Layer 9 of a small transformer language model trained on English Wikipedia (24 layers, counted from 0, width 64).
A neuron's activation on a vector x is SiLU(gate . x) times (in . x), where the dot is the dot product.
The model reads these tokens: " P" "op" "ov" " L" "é" "o" " R" "oss" "i" " D" "el" "ph" "ine" " D" "el" "r" "ue" " L" "é" "on" "ice" " H" "u" "et" " E" "l" "s" "a" " J" "ac" "ob" " Mar"

The vector x that enters this layer's MLP at each token. A number n stands for n times 0.038.
0 " P": -9 -66 -7 30 -19 -83 -61 2 26 -10 -22 -11 13 -22 24 -9 -23 36 -3 16 27 -37 9 -45 45 31 9 0 18 12 -9 -21 4 16 -43 6 38 -16 -20 10 -1 28 -49 15 3 35 2 -6 50 -14 47 7 26 -23 -7 11 15 6 65 -3 -14 -12 -7 46
1 "op": 11 -11 36 27 -22 -7 2 1 10 5 -18 16 -37 1 -11 -38 -7 12 16 -24 7 -37 -27 1 59 28 -7 -29 -1 61 39 18 34 78 30 32 16 -37 7 -40 9 -41 15 -1 -5 16 -18 -15 48 -27 -18 14 32 -44 -9 -13 2 -27 -18 -15 -7 67 -32 20
2 "ov": -40 -21 -13 39 7 37 45 -18 29 -21 -29 26 -13 -37 -40 -6 -4 -22 -57 -32 3 -13 -50 16 22 31 16 1 27 16 -8 -35 31 -3 10 61 7 -26 56 -4 22 -15 -18 9 -33 -13 -29 32 19 -43 -6 33 -10 -62 -19 -26 -16 -22 -13 4 -44 32 1 40
3 " L": -41 -21 50 14 32 -23 -32 6 46 21 -10 44 8 -9 20 55 -12 16 -23 -28 -13 14 -31 -40 45 12 -8 23 9 -13 16 -50 14 26 -7 47 7 -26 31 8 13 5 -83 4 -26 39 -10 -9 45 26 -41 -30 13 -11 -22 -10 0 -15 -4 30 20 7 -21 26
4 "é": 5 10 -4 29 34 -14 -34 0 -25 -8 -59 6 -58 24 -30 -22 0 -22 22 5 5 -61 -52 16 25 -34 -12 18 -5 36 -6 27 14 26 -56 6 -7 -65 -10 45 -30 -43 5 19 -38 10 19 14 18 18 -45 -15 -51 -40 10 3 23 -30 34 -22 12 -10 15 -12
5 "o": 10 -4 -32 13 -37 -2 9 15 0 6 -61 0 -39 -47 -50 1 -13 -18 -6 13 11 23 -8 68 -31 25 42 55 36 -6 -11 -20 12 -6 -36 25 45 -42 0 -38 -28 -20 -54 7 -30 43 -36 2 55 -17 -20 1 -5 -20 -6 20 -16 22 -11 29 -25 -14 -33 -8
6 " R": -2 -21 55 13 2 -9 -14 -23 17 -5 -59 -3 3 -20 -30 16 -9 8 -21 -19 -13 24 -46 -13 5 3 41 13 49 8 -15 -35 52 29 -25 7 37 -23 -7 -20 -19 -6 -91 12 -10 32 -29 -20 50 44 -25 -28 61 -3 -12 13 -1 5 3 24 18 47 -23 17
7 "oss": -6 -7 -7 13 18 28 15 15 43 -35 10 25 9 16 28 26 39 -41 -2 -12 -9 37 -27 -26 31 -5 9 32 56 60 33 -6 27 45 -29 40 -5 -48 -25 -23 11 -62 -4 -24 -6 18 40 20 14 -6 -38 -11 12 -21 13 19 5 -38 -8 45 -54 17 -7 17
8 "i": -8 15 2 -10 -48 -47 25 42 26 -37 -75 21 -4 -3 -34 38 -23 -40 6 7 -14 -17 2 4 -8 -49 26 14 10 -3 40 -58 19 -1 -31 31 29 -24 1 12 0 -16 -26 46 -81 -30 11 2 22 -6 -19 -9 -13 -53 -7 9 33 -16 -41 -20 15 18 4 -19
9 " D": 7 5 40 6 9 30 -36 -1 12 -14 -48 -46 0 -30 -15 26 -8 -12 -10 -57 -3 21 -22 -24 32 40 12 -2 19 4 11 -29 16 27 -13 17 59 -50 30 4 27 2 -69 30 -30 44 -69 -25 49 8 -18 -28 24 19 -25 15 -10 -1 12 30 -17 16 -56 6
10 "el": -19 -6 28 53 30 31 22 17 41 37 62 40 -34 6 36 -7 24 24 -33 34 -33 -18 29 22 32 26 11 78 25 19 -20 -7 54 44 -11 35 -47 -42 -16 -5 -38 3 -33 -7 -19 10 8 1 37 -4 -36 -32 -4 -32 4 -18 16 -2 5 14 29 -1 1 19
11 "ph": 8 26 -35 8 47 -21 -22 -38 -14 -37 -4 56 1 2 -15 31 55 -37 -50 -29 7 -61 -23 6 11 -19 0 21 -9 45 -33 13 6 17 -20 9 35 -61 8 2 -31 -9 -23 2 1 -4 29 15 8 23 -17 2 -12 -53 -6 -24 52 3 -11 47 -44 37 -17 22
12 "ine": -21 19 -25 -14 -30 -13 27 -22 18 -14 -44 18 24 -6 4 47 -39 -49 3 -19 29 -5 -7 27 13 14 12 30 53 -8 6 -37 -10 0 -7 37 52 -28 -39 -52 -14 -22 -5 61 -62 -37 -7 41 44 16 -14 -8 16 -45 3 -13 9 10 22 14 8 44 -11 13
13 " D": -3 0 41 -9 5 19 -18 -6 19 -3 -54 -29 14 -26 7 24 -18 -15 -11 -51 -8 15 -6 -38 47 35 15 7 30 0 13 -46 12 47 -11 29 65 -48 29 13 8 -2 -82 22 -25 27 -51 -13 37 10 -14 -33 37 17 -29 0 5 2 19 38 -2 40 -18 -2
14 "el": -25 -6 25 61 28 24 16 17 44 32 60 42 -35 10 40 -2 22 19 -26 32 -35 -15 31 18 34 25 6 82 23 24 -16 -10 52 44 -13 38 -47 -40 -10 -7 -42 5 -35 -3 -19 6 7 1 31 -4 -38 -31 -2 -30 5 -14 13 -2 12 15 30 -3 4 23
15 "r": -14 28 9 34 -2 -49 -38 -24 -3 -7 -7 90 -35 -3 -5 24 19 -23 -27 -5 -23 -50 -1 32 3 -7 -14 9 10 -7 -48 -11 39 21 -5 -30 37 -39 -38 38 -9 -32 -68 -7 6 -13 -28 23 -20 -10 -40 -40 -34 -54 2 8 -8 -29 -26 39 12 15 -19 16
16 "ue": 16 18 -14 2 5 -14 -14 -29 -32 -53 -21 6 -11 -17 -8 36 -24 -35 24 -31 10 -1 -32 29 7 8 8 28 76 12 33 -24 14 13 -38 -7 52 -21 -75 -16 -19 -5 -49 22 -70 14 25 47 0 5 -27 10 -13 -36 0 8 -23 18 13 21 17 10 -15 -34
17 " L": -15 -22 61 3 22 7 -31 20 28 18 -10 -15 5 3 31 41 5 -15 -26 -9 -18 29 -30 -28 33 19 13 25 27 -17 10 -51 18 22 -19 30 20 -59 -11 -7 13 23 -88 -21 -31 48 -11 -24 52 23 -37 -31 22 3 -35 7 -11 -18 18 29 1 30 -13 8
18 "é": 10 8 9 24 36 -6 -33 4 -20 -3 -61 -6 -60 29 -30 -33 3 -24 14 14 7 -61 -49 22 28 -32 -2 18 1 35 -19 31 19 24 -52 1 -5 -69 -15 39 -26 -38 3 11 -31 13 9 20 21 18 -36 -16 -46 -42 12 1 24 -28 42 -22 13 -3 18 -14
19 "on": -1 25 -38 15 -42 -34 32 16 17 29 -13 -27 -24 -31 -45 -38 23 -37 -7 -27 10 27 -81 42 -26 -26 28 0 66 32 -21 -23 54 6 -21 6 32 -37 -17 -28 22 22 -28 -4 -16 12 -15 -9 50 4 5 -44 -4 -24 -18 8 -17 14 3 -11 -27 -11 -24 15
20 "ice": -33 -8 -20 -20 13 4 11 -21 42 23 -34 -23 20 -3 -34 -12 -18 -56 9 -31 -5 10 -9 -8 -2 -25 10 69 64 21 28 -4 21 3 -14 28 25 -50 -70 -49 -12 -1 -21 12 -13 38 32 37 -1 -10 38 5 -12 -39 -20 -10 6 14 1 41 -31 27 -26 21
21 " H": -7 12 31 -15 23 9 -24 27 12 29 -55 6 9 -6 -2 48 8 -8 -27 -18 0 -13 -11 -32 38 29 32 63 7 -4 22 -30 13 -6 -16 9 52 -70 32 3 -40 27 -73 -9 -15 36 12 13 35 27 2 -32 56 8 -21 -3 1 4 9 35 -37 40 -16 14
22 "u": 49 -18 65 38 -8 36 20 42 -21 -7 2 28 -43 17 -17 41 -22 3 14 31 -13 -52 8 22 -5 -21 -6 -7 26 14 10 -21 29 17 -6 1 32 -7 -16 -22 -22 -1 -18 19 -65 7 26 40 81 27 -22 -21 8 -39 26 26 43 24 1 -22 12 -21 3 -17
23 "et": 16 -1 -39 12 -64 4 -46 5 -16 -15 11 -13 -29 -5 -28 -15 18 -49 -35 -18 47 -23 -52 25 38 31 -3 19 26 -20 10 -28 25 11 -20 2 14 -41 -3 -46 5 -13 -11 -21 -56 35 -10 -34 36 -17 -32 -2 5 -4 -7 -15 0 30 -42 -6 -34 8 -74 -41
24 " E": 23 -11 66 1 15 11 -15 16 29 47 -77 -11 28 1 -34 -24 -30 6 -30 -15 3 -15 -34 -22 16 -1 -5 34 30 4 6 -22 -9 51 -11 27 44 -28 -24 39 18 15 -65 -20 -5 45 -25 5 48 32 -8 -30 -14 -18 -17 9 3 6 38 1 13 32 -46 -11
25 "l": 25 17 15 59 -5 36 -41 45 37 15 20 34 -56 -3 39 -7 29 35 -7 32 -11 -6 -9 9 -1 -29 38 36 39 41 -7 7 93 34 6 2 -19 -54 -52 14 -49 29 -36 7 -30 -8 4 -37 22 -17 -12 -21 23 -4 -10 14 8 -10 3 -2 12 -9 -29 -12
26 "s": 16 56 -17 -2 60 -6 -11 0 6 -23 -20 29 -35 -14 -11 -17 14 -10 -83 -15 13 -11 -41 -3 -5 -8 34 25 37 1 -16 31 31 51 0 -33 3 -8 -26 -23 36 -27 -31 0 -8 15 -22 2 31 -2 -9 24 -11 -53 1 0 -4 7 -4 53 -73 -25 -60 -24
27 "a": 26 10 10 -34 -16 3 37 32 18 -18 -58 53 -26 -33 -26 -3 -33 -37 -26 17 -27 -7 9 9 -18 -18 35 83 46 -29 -30 -7 -7 2 -45 6 53 -23 -12 -27 15 -13 -37 16 -36 -23 -23 15 0 -7 0 7 -18 -39 13 -25 15 6 37 41 -18 14 -8 23
28 " J": -13 -5 52 1 17 -11 -8 13 -1 -11 -42 6 26 -1 -14 27 3 -15 -1 -13 23 -8 -63 -10 -13 4 27 16 33 6 2 -12 24 -16 -29 30 60 -69 12 -32 -39 35 -91 -9 -10 27 -3 -23 42 16 -23 -45 69 -7 1 12 4 -19 15 23 15 14 -24 31
29 "ac": 35 -15 9 34 -29 66 12 2 18 -38 -16 34 4 29 -13 -29 -42 -18 -4 7 -14 -19 -60 1 5 -32 -13 31 52 59 -17 -52 4 42 9 -6 37 -30 -1 -19 0 -14 -11 9 -11 15 47 -19 68 23 -20 -34 -19 1 8 15 57 25 1 -21 -53 -8 -31 1
30 "ob": 16 -54 3 14 -24 57 -1 35 61 -29 5 8 -38 11 -13 8 -30 -31 -9 -46 -18 12 -25 27 18 20 -3 -7 62 10 -22 -15 39 -7 -23 24 36 -21 24 22 10 -14 -56 6 -12 6 17 18 26 -43 37 1 -24 -41 -17 -49 -3 -1 1 -20 -48 25 -48 11
31 " Mar": -6 -59 45 15 41 0 -10 -5 45 20 -2 6 1 -43 -18 -9 -14 22 4 -20 -35 -18 -42 26 4 27 -44 -25 17 16 -5 -6 35 33 -3 56 41 -56 1 25 -38 24 -62 23 -22 56 0 7 47 -38 -16 -2 -14 3 -11 -17 21 -9 18 28 -14 7 -60 8

Each question shows the input weights of one neuron of the MLP. A number n stands for n times 0.0066.

n188 gate: 10 -33 23 -22 20 6 1 -13 19 -57 21 -38 -16 26 -23 24 9 1 3 -39 -21 -15 38 30 -3 -26 -1 -2 9 -24 45 17 3 18 31 7 -4 -20 3 -27 44 -2 56 -20 26 -2 29 18 -32 15 -17 -27 12 7 11 35 -3 3 -8 11 -11 -8 -9 37
n188 in: 9 -25 16 -17 -16 28 46 8 8 -15 15 -23 -6 -33 -10 12 -29 -1 -14 63 -20 -3 13 -31 12 15 17 15 39 -7 9 31 1 14 -3 14 15 6 7 -20 -3 0 -30 13 4 2 21 -5 -18 28 -8 25 -1 -11 42 -9 2 -10 -14 18 -4 -55 -1 -24
On which token does it fire most? 7 "oss"

n60 gate: -6 -11 -23 -1 -38 44 -41 12 28 8 20 28 22 -8 -18 -2 -12 42 9 19 -30 6 32 28 -27 39 0 -2 -50 4 4 -29 0 29 6 -30 0 -6 16 -19 -23 12 21 -20 5 29 5 -62 11 -18 4 13 0 1 24 45 -34 -7 -49 -1 -17 12 -27 -12
n60 in: -19 -6 25 -10 -1 48 -6 14 24 20 24 34 17 -2 -10 -15 1 19 -11 -9 -25 -4 4 20 6 -15 16 -6 -26 -41 2 -8 -35 1 -20 -29 -50 -9 30 -14 -26 11 11 -1 -37 -13 9 -45 9 -20 19 13 10 7 13 -29 18 17 -15 -1 -23 26 -17 -2
Its two highest activations, in order, are on tokens 23 "et", 25 "l"

n42 gate: 1 25 10 7 -20 1 10 -7 -12 18 16 4 -11 20 -24 5 -15 -4 -11 12 -21 3 10 -31 16 -7 12 6 11 -15 7 8 -11 -10 -9 -22 15 12 2 -14 -5 10 0 -31 -2 32 8 -31 7 -4 31 -57 2 21 -36 -17 11 23 -4 1 -16 3 -11 -13
n42 in: -14 23 12 -3 -7 9 -16 26 4 23 -7 -43 25 33 -11 -18 -13 -19 -5 14 -14 12 -23 28 3 8 9 -12 2 -31 1 4 -10 -7 -6 -14 19 0 -12 -15 -2 3 7 -23 16 20 -14 -7 -1 17 24 -14 21 7 -4 -37 13 28 -6 4 -6 0 -25 -11
On which token does it fire most, and how strongly? 23 "et", at about 1.9

n138 gate: 42 28 -20 9 -14 11 -26 -50 -1 -93 -19 0 -30 12 24 -7 26 59 24 -36 6 48 8 14 19 -29 6 -5 -28 40 -24 -9 -22 30 25 -36 -20 37 18 -29 25 6 -2 -32 7 -1 -7 0 16 -1 7 23 1 18 -23 24 -17 47 -41 -19 16 -13 19 12
n138 in: -32 3 -43 -13 35 12 17 17 -33 17 -57 -4 13 -30 -13 -29 26 4 -28 10 -17 -14 0 -21 -12 4 -50 57 -22 10 4 -12 15 22 -6 -10 -19 8 -40 17 18 -4 -10 -22 36 -9 8 8 -4 -6 16 5 -1 -14 -41 -3 -28 -8 -31 -36 -15 26 -12 6
On which token does it fire most? 22 "u"

n173 gate: -30 -11 -1 13 10 27 -11 8 12 12 11 24 -19 -8 -17 3 24 -8 14 -15 -9 -17 15 16 13 11 -8 6 -3 -8 11 -14 -34 16 12 32 4 11 29 -20 16 -23 -7 17 62 -24 20 -1 -6 -26 9 40 11 -7 9 -33 12 23 -39 -19 10 -27 7 12
n173 in: 8 -13 20 23 -21 6 -14 27 26 -10 22 -3 -3 -19 5 -29 -9 2 -7 -13 -16 13 30 -26 -4 13 -5 -9 -21 1 4 -33 -10 7 32 33 5 -45 8 -6 9 10 -4 29 3 17 4 10 11 0 2 45 -24 -11 -23 6 -12 -25 1 -18 12 16 6 4
On which token does it fire most, and how strongly? 2 "ov", at about 3.1

n3 gate: 18 43 1 19 -32 0 -45 7 48 -6 -6 7 16 -28 23 -16 21 9 36 -6 -6 21 -11 44 -52 22 -34 -26 -12 0 7 14 0 -14 4 5 -20 -6 40 9 -4 3 -5 -36 5 -17 1 53 -30 -45 3 -1 -20 1 -12 1 16 -31 33 -25 46 27 8 -3
n3 in: 23 -18 24 52 18 -29 18 -14 -32 -8 19 34 -16 -21 -42 19 -8 22 35 0 24 20 0 -14 10 -71 -10 33 -3 3 -3 2 -23 -17 -5 -34 -6 -21 1 -15 37 18 22 2 -4 7 14 -16 25 0 -6 -3 -12 -10 24 -7 7 -29 -2 -3 -9 -48 16 3
On which token does it fire most? 13 " D"

n75 gate: -7 20 3 2 19 -2 17 -45 14 -5 -20 -24 18 27 -22 7 8 -32 -17 -26 -32 49 -14 8 6 -12 35 16 -8 17 -2 -13 -21 -4 -3 -8 -20 -25 -8 -11 -29 2 0 -14 39 7 -10 -14 4 -2 -8 23 -23 -1 36 -12 52 -8 -22 7 3 23 27 12
n75 in: 12 12 -36 15 27 4 9 9 15 -16 -6 15 -3 35 -18 18 -16 -1 -12 -10 27 20 -17 28 2 8 -41 -10 -8 -11 -20 2 6 -23 11 29 10 31 -6 -14 8 13 21 27 -37 -7 -15 -4 21 20 -6 -39 21 25 19 -5 -8 15 -6 47 -28 -14 -3 22
On which token does it fire most, and how strongly? 11 "ph", at about 1.6

n29 gate: 23 -25 13 -2 25 15 10 -10 -10 8 -53 16 37 -21 47 -6 -4 4 -10 -18 20 10 -30 9 -4 -2 7 -25 24 13 -7 7 -22 -22 -2 22 -52 -24 52 20 -26 -13 -9 0 26 23 5 14 -9 25 9 3 3 -17 -16 -9 -29 19 -4 -26 1 -3 3 -8
n29 in: 2 -3 24 1 -15 1 30 -1 11 -40 -4 8 -3 -16 -3 15 0 13 17 3 27 -18 0 -23 -20 45 19 -3 5 -8 -5 -29 8 44 14 -5 -15 -1 17 1 7 -30 32 0 -20 35 -29 -37 -11 34 6 7 -25 -16 -21 -8 31 7 0 10 -18 -21 -14 29
Its two highest activations, in order, are on tokens 2 "ov", 3 " L"

n115 gate: 0 11 -20 3 16 -38 39 -15 5 -15 -15 18 -2 -18 55 20 9 15 -41 -3 5 20 -42 -11 -5 67 39 -35 -18 -22 -52 -29 14 11 -5 -38 16 45 -6 -52 -11 0 46 -22 3 -25 -7 -1 -14 -35 -4 -38 -1 18 14 -23 27 19 15 -52 8 24 12 -7
n115 in: -5 25 -33 37 -18 22 -10 -73 -5 -12 -37 16 22 1 9 -15 24 -34 18 -21 -20 17 12 -1 7 30 -31 18 10 3 11 -41 21 8 -1 -31 4 -11 22 -11 12 10 -23 11 -1 -6 2 -13 -32 3 34 22 -30 1 -39 -16 10 -3 31 3 18 -1 9 51
Its three highest activations, in order, are on tokens 12 "ine", 22 "u", 2 "ov"

n96 gate: 4 -13 12 21 -22 -20 -10 -28 10 -1 69 -24 46 17 -14 6 43 58 31 46 14 -39 26 5 -25 15 13 -2 13 -34 10 0 12 34 16 19 -47 -24 -9 0 72 12 -22 42 -13 -21 0 -30 -61 -3 3 57 -15 -7 -37 5 12 21 -43 -6 -2 -17 10 -65
n96 in: -8 -31 -33 6 -36 -1 12 -25 -12 20 -23 -17 27 -8 -21 31 -28 26 -10 29 10 4 -52 2 -45 -17 18 -17 -9 -47 12 46 5 31 22 21 -64 25 -2 0 -7 17 -27 40 -16 -4 3 -10 -12 -55 -4 -36 49 -28 -11 21 9 -1 37 -21 -3 17 -29 23
On which token does it fire most? 11 "ph"

n114 gate: 2 44 -14 -38 26 -40 -19 -11 2 -6 12 -17 -4 10 -13 9 -28 5 -39 -3 -8 -1 5 22 -34 33 -46 -14 -17 -10 16 -8 -38 0 17 -41 -9 26 10 -17 34 36 13 25 21 1 2 -7 34 -52 25 76 -52 38 -43 51 17 39 -34 -28 -9 33 -8 -10
n114 in: 37 1 -12 -25 41 -35 -44 0 -20 -24 -2 -14 -7 18 59 20 23 -32 -44 48 33 -47 -10 30 -18 14 -9 0 -14 -30 -28 -14 -14 13 -6 7 23 2 31 8 2 37 20 -11 -2 9 -43 64 20 -3 -28 -20 2 -7 24 3 3 -12 -3 -6 1 12 10 -9
Its two highest activations, in order, are on tokens 26 "s", 20 "ice"

n84 gate: 3 1 13 -15 44 27 15 2 24 -46 -21 8 -4 18 3 -13 -28 -8 -49 5 1 29 11 9 11 -5 -3 -25 -35 -2 -23 -16 -6 -26 -19 -32 17 22 -37 8 25 26 -2 20 -17 -10 23 3 11 -1 11 8 -23 16 38 7 -1 -8 13 -28 4 7 15 -11
n84 in: 0 0 3 -15 5 19 -14 -24 6 -15 2 31 -6 -27 -34 -6 14 37 14 33 14 -4 -24 -3 1 28 -2 -3 -3 -4 4 -7 2 -12 27 -13 26 -34 21 -12 -25 0 16 -12 21 9 -43 -7 -15 -22 6 16 -12 -4 -5 9 12 -3 20 -16 -5 3 -30 18
On which token does it fire most? 7 "oss"

n156 gate: -3 36 -9 -4 8 7 -10 22 0 -17 -10 7 -1 32 48 -12 -22 -9 -19 -4 -26 4 -17 -2 -10 23 15 -4 21 6 -7 -28 -39 23 8 -37 -20 -18 -7 3 6 -14 -6 0 4 -4 2 50 20 5 27 2 -19 14 -1 -13 23 -8 -11 13 -21 8 5 -41
n156 in: 21 25 1 24 -3 1 -3 6 -11 -16 -26 14 30 -14 9 -33 4 -11 -11 2 14 -15 7 -5 12 -27 -5 -4 13 -8 11 -5 -4 16 27 -53 -4 12 -16 -4 10 -5 -21 13 -14 24 7 24 6 -26 0 3 16 -22 8 -7 19 4 38 5 9 9 16 -7
Its three highest activations, in order, are on tokens 26 "s", 29 "ac", 16 "ue"

n104 gate: 5 -9 6 26 4 21 0 10 -17 -18 -8 -1 16 7 25 -9 5 2 8 18 7 -11 -5 -3 6 13 10 -5 6 0 -8 12 -1 -19 19 8 -14 0 26 9 6 -3 2 -2 2 26 11 -15 -6 9 -6 5 -12 3 23 -6 8 -8 -7 1 -13 -6 -7 25
n104 in: 15 4 -1 8 21 31 4 6 -14 -2 -6 17 17 15 -6 -4 -4 10 5 1 6 -17 0 10 -2 12 13 1 8 21 -3 7 15 -3 -3 11 2 -6 24 -15 4 -8 -3 9 -13 2 -13 -8 -3 8 -7 2 -1 -12 10 -9 10 -3 -18 4 -15 17 -20 14
Its three highest activations, in order, are on tokens 29 "ac", 2 "ov", 7 "oss"

n154 gate: 20 -16 4 35 -5 2 3 -37 41 19 -36 -1 -30 13 54 8 13 21 41 29 30 -8 -24 40 -3 14 17 23 -55 -5 37 26 36 -35 0 6 -6 44 24 -12 8 46 44 -19 31 30 28 -13 -7 -43 -18 19 -31 9 13 -9 20 -6 -9 -20 -33 6 -23 -7
n154 in: 12 -38 11 -27 15 -20 17 10 4 -10 -8 -22 21 33 -31 -31 -6 3 18 -4 5 17 0 36 16 -2 3 8 -29 -5 -56 -25 -40 0 3 20 38 -50 19 -4 -54 -16 1 -26 16 -16 -23 -15 -31 7 20 -16 3 20 -29 11 28 24 -3 8 -10 14 40 -26
On which token does it fire most? 26 "s"

n180 gate: -19 34 34 -9 12 -14 -8 -1 -9 -10 2 46 8 5 14 3 -37 -5 8 5 8 -4 16 9 16 -33 15 23 -55 -16 -15 -22 -1 -11 -5 0 -17 -13 7 -1 -8 -31 -2 9 23 4 3 -46 -3 1 -39 -34 -11 39 15 -10 39 -9 -10 -43 -29 -29 24 -22
n180 in: -40 15 16 -7 33 -48 -14 25 -20 -19 0 22 -8 -1 -6 -8 -12 25 22 8 -11 -10 -21 9 7 -21 -12 15 -11 -34 -18 36 -10 23 -13 34 0 -1 10 3 -5 -8 25 -28 35 16 -5 37 -20 -5 -15 -27 -16 -21 -38 3 -40 4 -8 -8 21 0 18 -8
On which token does it fire most? 4 "é"

n77 gate: 4 -23 -21 -40 24 -33 43 -5 4 -12 -30 -10 -10 48 -28 -20 29 -6 6 8 -4 -32 -4 28 18 -16 31 23 -55 -50 -48 29 37 -23 -15 -22 23 42 31 0 9 -13 -43 -51 35 -23 -25 -36 -3 27 3 -26 -46 33 -12 4 48 -17 -26 -20 -21 18 -6 -27
n77 in: -5 19 -51 -3 -20 -1 -8 -34 -8 -12 -33 -7 14 -25 27 -5 36 9 -22 34 19 14 -4 -20 34 38 -27 32 2 34 0 5 -42 15 -15 1 -24 10 -28 2 -4 18 -9 19 -1 43 -33 18 27 11 -7 28 7 2 -2 -33 -5 -11 7 34 -25 29 33 -3
On which token does it fire most, and how strongly? 11 "ph", at about 2.1

n14 gate: -22 4 -12 -9 -1 6 10 19 2 52 -1 15 -2 -8 30 25 0 13 -17 12 -16 -20 23 -1 -30 10 -2 4 28 9 28 2 -34 -14 10 20 12 0 13 5 -8 -39 27 -18 4 -16 -14 -6 3 -6 23 -4 7 -18 -2 -20 -28 6 19 -6 6 30 -23 -11
n14 in: 38 -40 -6 -18 -7 -5 0 -12 -3 -13 -1 6 25 8 17 11 2 9 15 -7 -9 11 -13 -4 -2 14 -7 20 13 -33 -30 -7 19 15 -5 -3 34 -5 -5 6 20 20 -22 -32 8 -13 34 1 -32 17 -1 -4 -11 -23 9 -13 -2 -9 -9 -25 20 10 -15 14
On which token does it fire most? 27 "a"

n7 gate: 28 15 23 15 31 18 24 5 -23 -35 -26 -16 7 -24 -34 -31 -1 28 21 9 -38 3 -9 -16 -23 -19 -17 -15 -46 28 17 -16 3 -8 35 -35 -26 9 7 22 60 -23 -17 1 6 -19 17 31 12 15 4 15 33 -13 -4 -35 -21 6 9 -8 28 3 -19 -35
n7 in: -18 15 22 -3 29 9 38 2 13 -3 -36 -31 8 -6 -3 -51 8 16 47 -12 -10 17 41 -4 -25 -13 9 16 -11 15 5 -7 15 -9 30 -36 39 20 29 28 11 3 16 2 -50 -5 43 4 16 -34 -21 -24 17 7 -4 27 -9 -8 -10 33 10 -7 -1 -30
On which token does it fire most? 11 "ph"

n165 gate: 21 35 -25 -14 -21 -14 -15 0 -43 25 52 -51 -31 -11 33 -7 13 10 -30 -3 -17 -12 42 -6 -37 -10 13 -7 3 2 -5 -11 -22 -12 -16 -6 23 46 3 61 19 30 -23 17 58 18 -28 -21 25 -20 -21 0 27 -22 33 43 -4 -48 16 -35 -23 -25 12 6
n165 in: 7 4 18 19 -12 9 -14 -17 -23 1 -10 -36 17 13 6 16 4 15 72 18 15 28 12 20 14 14 -24 22 -5 60 -7 -8 27 -24 21 40 21 -9 -22 15 14 -11 -5 28 8 -12 5 0 -26 10 27 -18 21 17 -3 19 -10 -35 -22 37 27 14 -1 -52
On which token does it fire most, and how strongly? 27 "a", at about 0.62

n109 gate: 17 -36 -29 -23 -6 28 1 -23 -10 -28 -35 8 -4 0 6 -17 4 -4 -40 5 -33 18 -10 -6 58 2 -16 -29 32 17 4 -3 10 9 -9 -6 -27 32 24 -9 35 32 -14 35 35 -27 5 -12 -40 -20 1 9 36 31 -9 41 -31 2 -18 -39 -20 4 22 -5
n109 in: 14 28 -10 13 19 -2 27 41 -5 -3 -23 -1 -23 1 29 51 -2 48 -13 7 40 46 6 4 -11 -30 -24 5 -9 7 -8 -15 -5 9 4 20 -12 -25 14 -30 -12 -3 8 -6 39 7 41 23 5 1 1 8 -13 10 9 14 -27 31 11 -8 -34 -13 -18 -25
On which token does it fire most? 15 "r"

n130 gate: 20 26 -19 -24 31 -5 5 13 24 8 2 3 13 -21 33 -6 34 18 -1 17 6 38 -25 -10 -15 37 -7 -2 11 66 -6 -19 -3 -6 6 4 35 7 -40 -10 37 -2 32 -1 32 -2 -14 -31 16 21 29 38 13 15 2 11 -11 7 -13 19 17 -18 -21 -8
n130 in: -20 8 -7 11 9 2 10 -3 -31 5 -23 -44 -5 -17 -4 -43 -10 -6 -25 12 -28 -2 6 -24 -1 12 -32 -14 27 26 17 -1 -17 15 26 0 -31 26 -12 -14 -37 -20 29 -15 4 -8 12 -7 6 -27 -30 -21 13 -2 -1 8 32 24 2 14 15 4 -4 25
On which token does it fire most? 30 "ob"

n183 gate: 29 54 -38 -3 44 -26 4 -15 -7 6 -5 16 -17 -4 36 19 1 17 23 -10 -10 1 -18 -21 -9 -37 15 22 -20 -12 -5 29 -12 36 -25 -65 17 11 14 7 -37 -23 13 -3 25 5 -17 27 -4 37 28 -20 -1 -14 -13 30 31 -30 -44 -34 13 46 19 25
n183 in: 10 4 3 -18 -2 25 -12 25 24 -8 -4 14 -60 -2 8 -20 2 13 -39 -40 22 3 34 17 -35 29 14 6 -13 -1 28 10 -31 10 18 17 62 25 30 -51 11 -16 33 16 2 9 0 -7 21 -9 -33 -17 5 25 18 48 19 13 -12 22 -3 -13 12 -43
On which token does it fire most, and how strongly? 26 "s", at about 1.1

n51 gate: -10 32 -18 27 0 42 4 -21 -7 -13 5 -41 -26 8 15 57 -3 -30 20 3 -53 34 -5 -32 9 -36 44 -54 -29 9 -47 7 -17 -24 -7 9 12 36 6 -10 -9 10 11 -2 -3 5 7 11 28 5 -1 -19 -22 -3 -3 13 -2 19 4 6 2 25 43 11
n51 in: 24 -11 16 -1 30 -1 -34 10 1 -20 19 -5 35 26 30 -39 -20 11 15 20 -12 5 -17 -2 43 13 5 6 -22 -4 21 5 2 -57 -22 -9 -35 -3 -27 -26 13 21 10 3 14 5 -11 -15 10 -12 -1 -14 13 -22 -6 0 3 3 37 11 10 39 -4 -15
On which token does it fire most, and how strongly? 5 "o", at about 0.58

n55 gate: 22 -2 19 -18 -21 16 -7 -30 6 14 2 53 36 -37 -24 15 -41 -1 -13 15 -12 15 -15 34 -5 -44 5 -34 0 8 -4 6 36 7 27 -2 7 -6 -32 -4 -35 25 -3 12 25 39 23 -62 0 -33 8 23 -13 11 -2 -16 14 -12 -9 0 40 -43 3 3
n55 in: 28 -4 20 -2 27 -18 31 2 6 -13 8 38 15 -35 -28 -1 -5 -4 6 -16 11 -5 -8 5 23 -16 -15 -5 -4 68 -5 -1 -41 -28 12 -22 -14 -12 3 -1 34 15 -10 -4 -26 6 5 -14 16 11 47 43 23 -25 18 2 0 -9 -8 -37 7 -38 12 9
On which token does it fire most, and how strongly? 29 "ac", at about 1.3

n141 gate: -16 16 15 17 42 -36 2 14 27 -13 -25 -14 2 27 1 -14 13 15 -34 21 -30 -34 3 3 -12 1 20 8 18 19 -11 24 -28 -2 -32 4 -17 4 11 10 26 -1 -2 15 7 -7 -11 -19 -44 4 20 -13 11 -10 -1 -6 22 4 -20 -3 -16 -10 -16 26
n141 in: 28 -2 -13 -10 14 -3 26 -6 -5 -5 1 -19 2 27 -12 1 11 39 22 10 11 9 -43 6 -39 -19 33 42 34 20 -4 23 9 2 -14 13 -6 12 20 -1 1 -11 -9 28 14 -9 -12 -18 -31 -21 18 9 -5 -18 -3 0 -4 21 0 15 1 4 -20 3
Its two highest activations, in order, are on tokens 26 "s", 27 "a"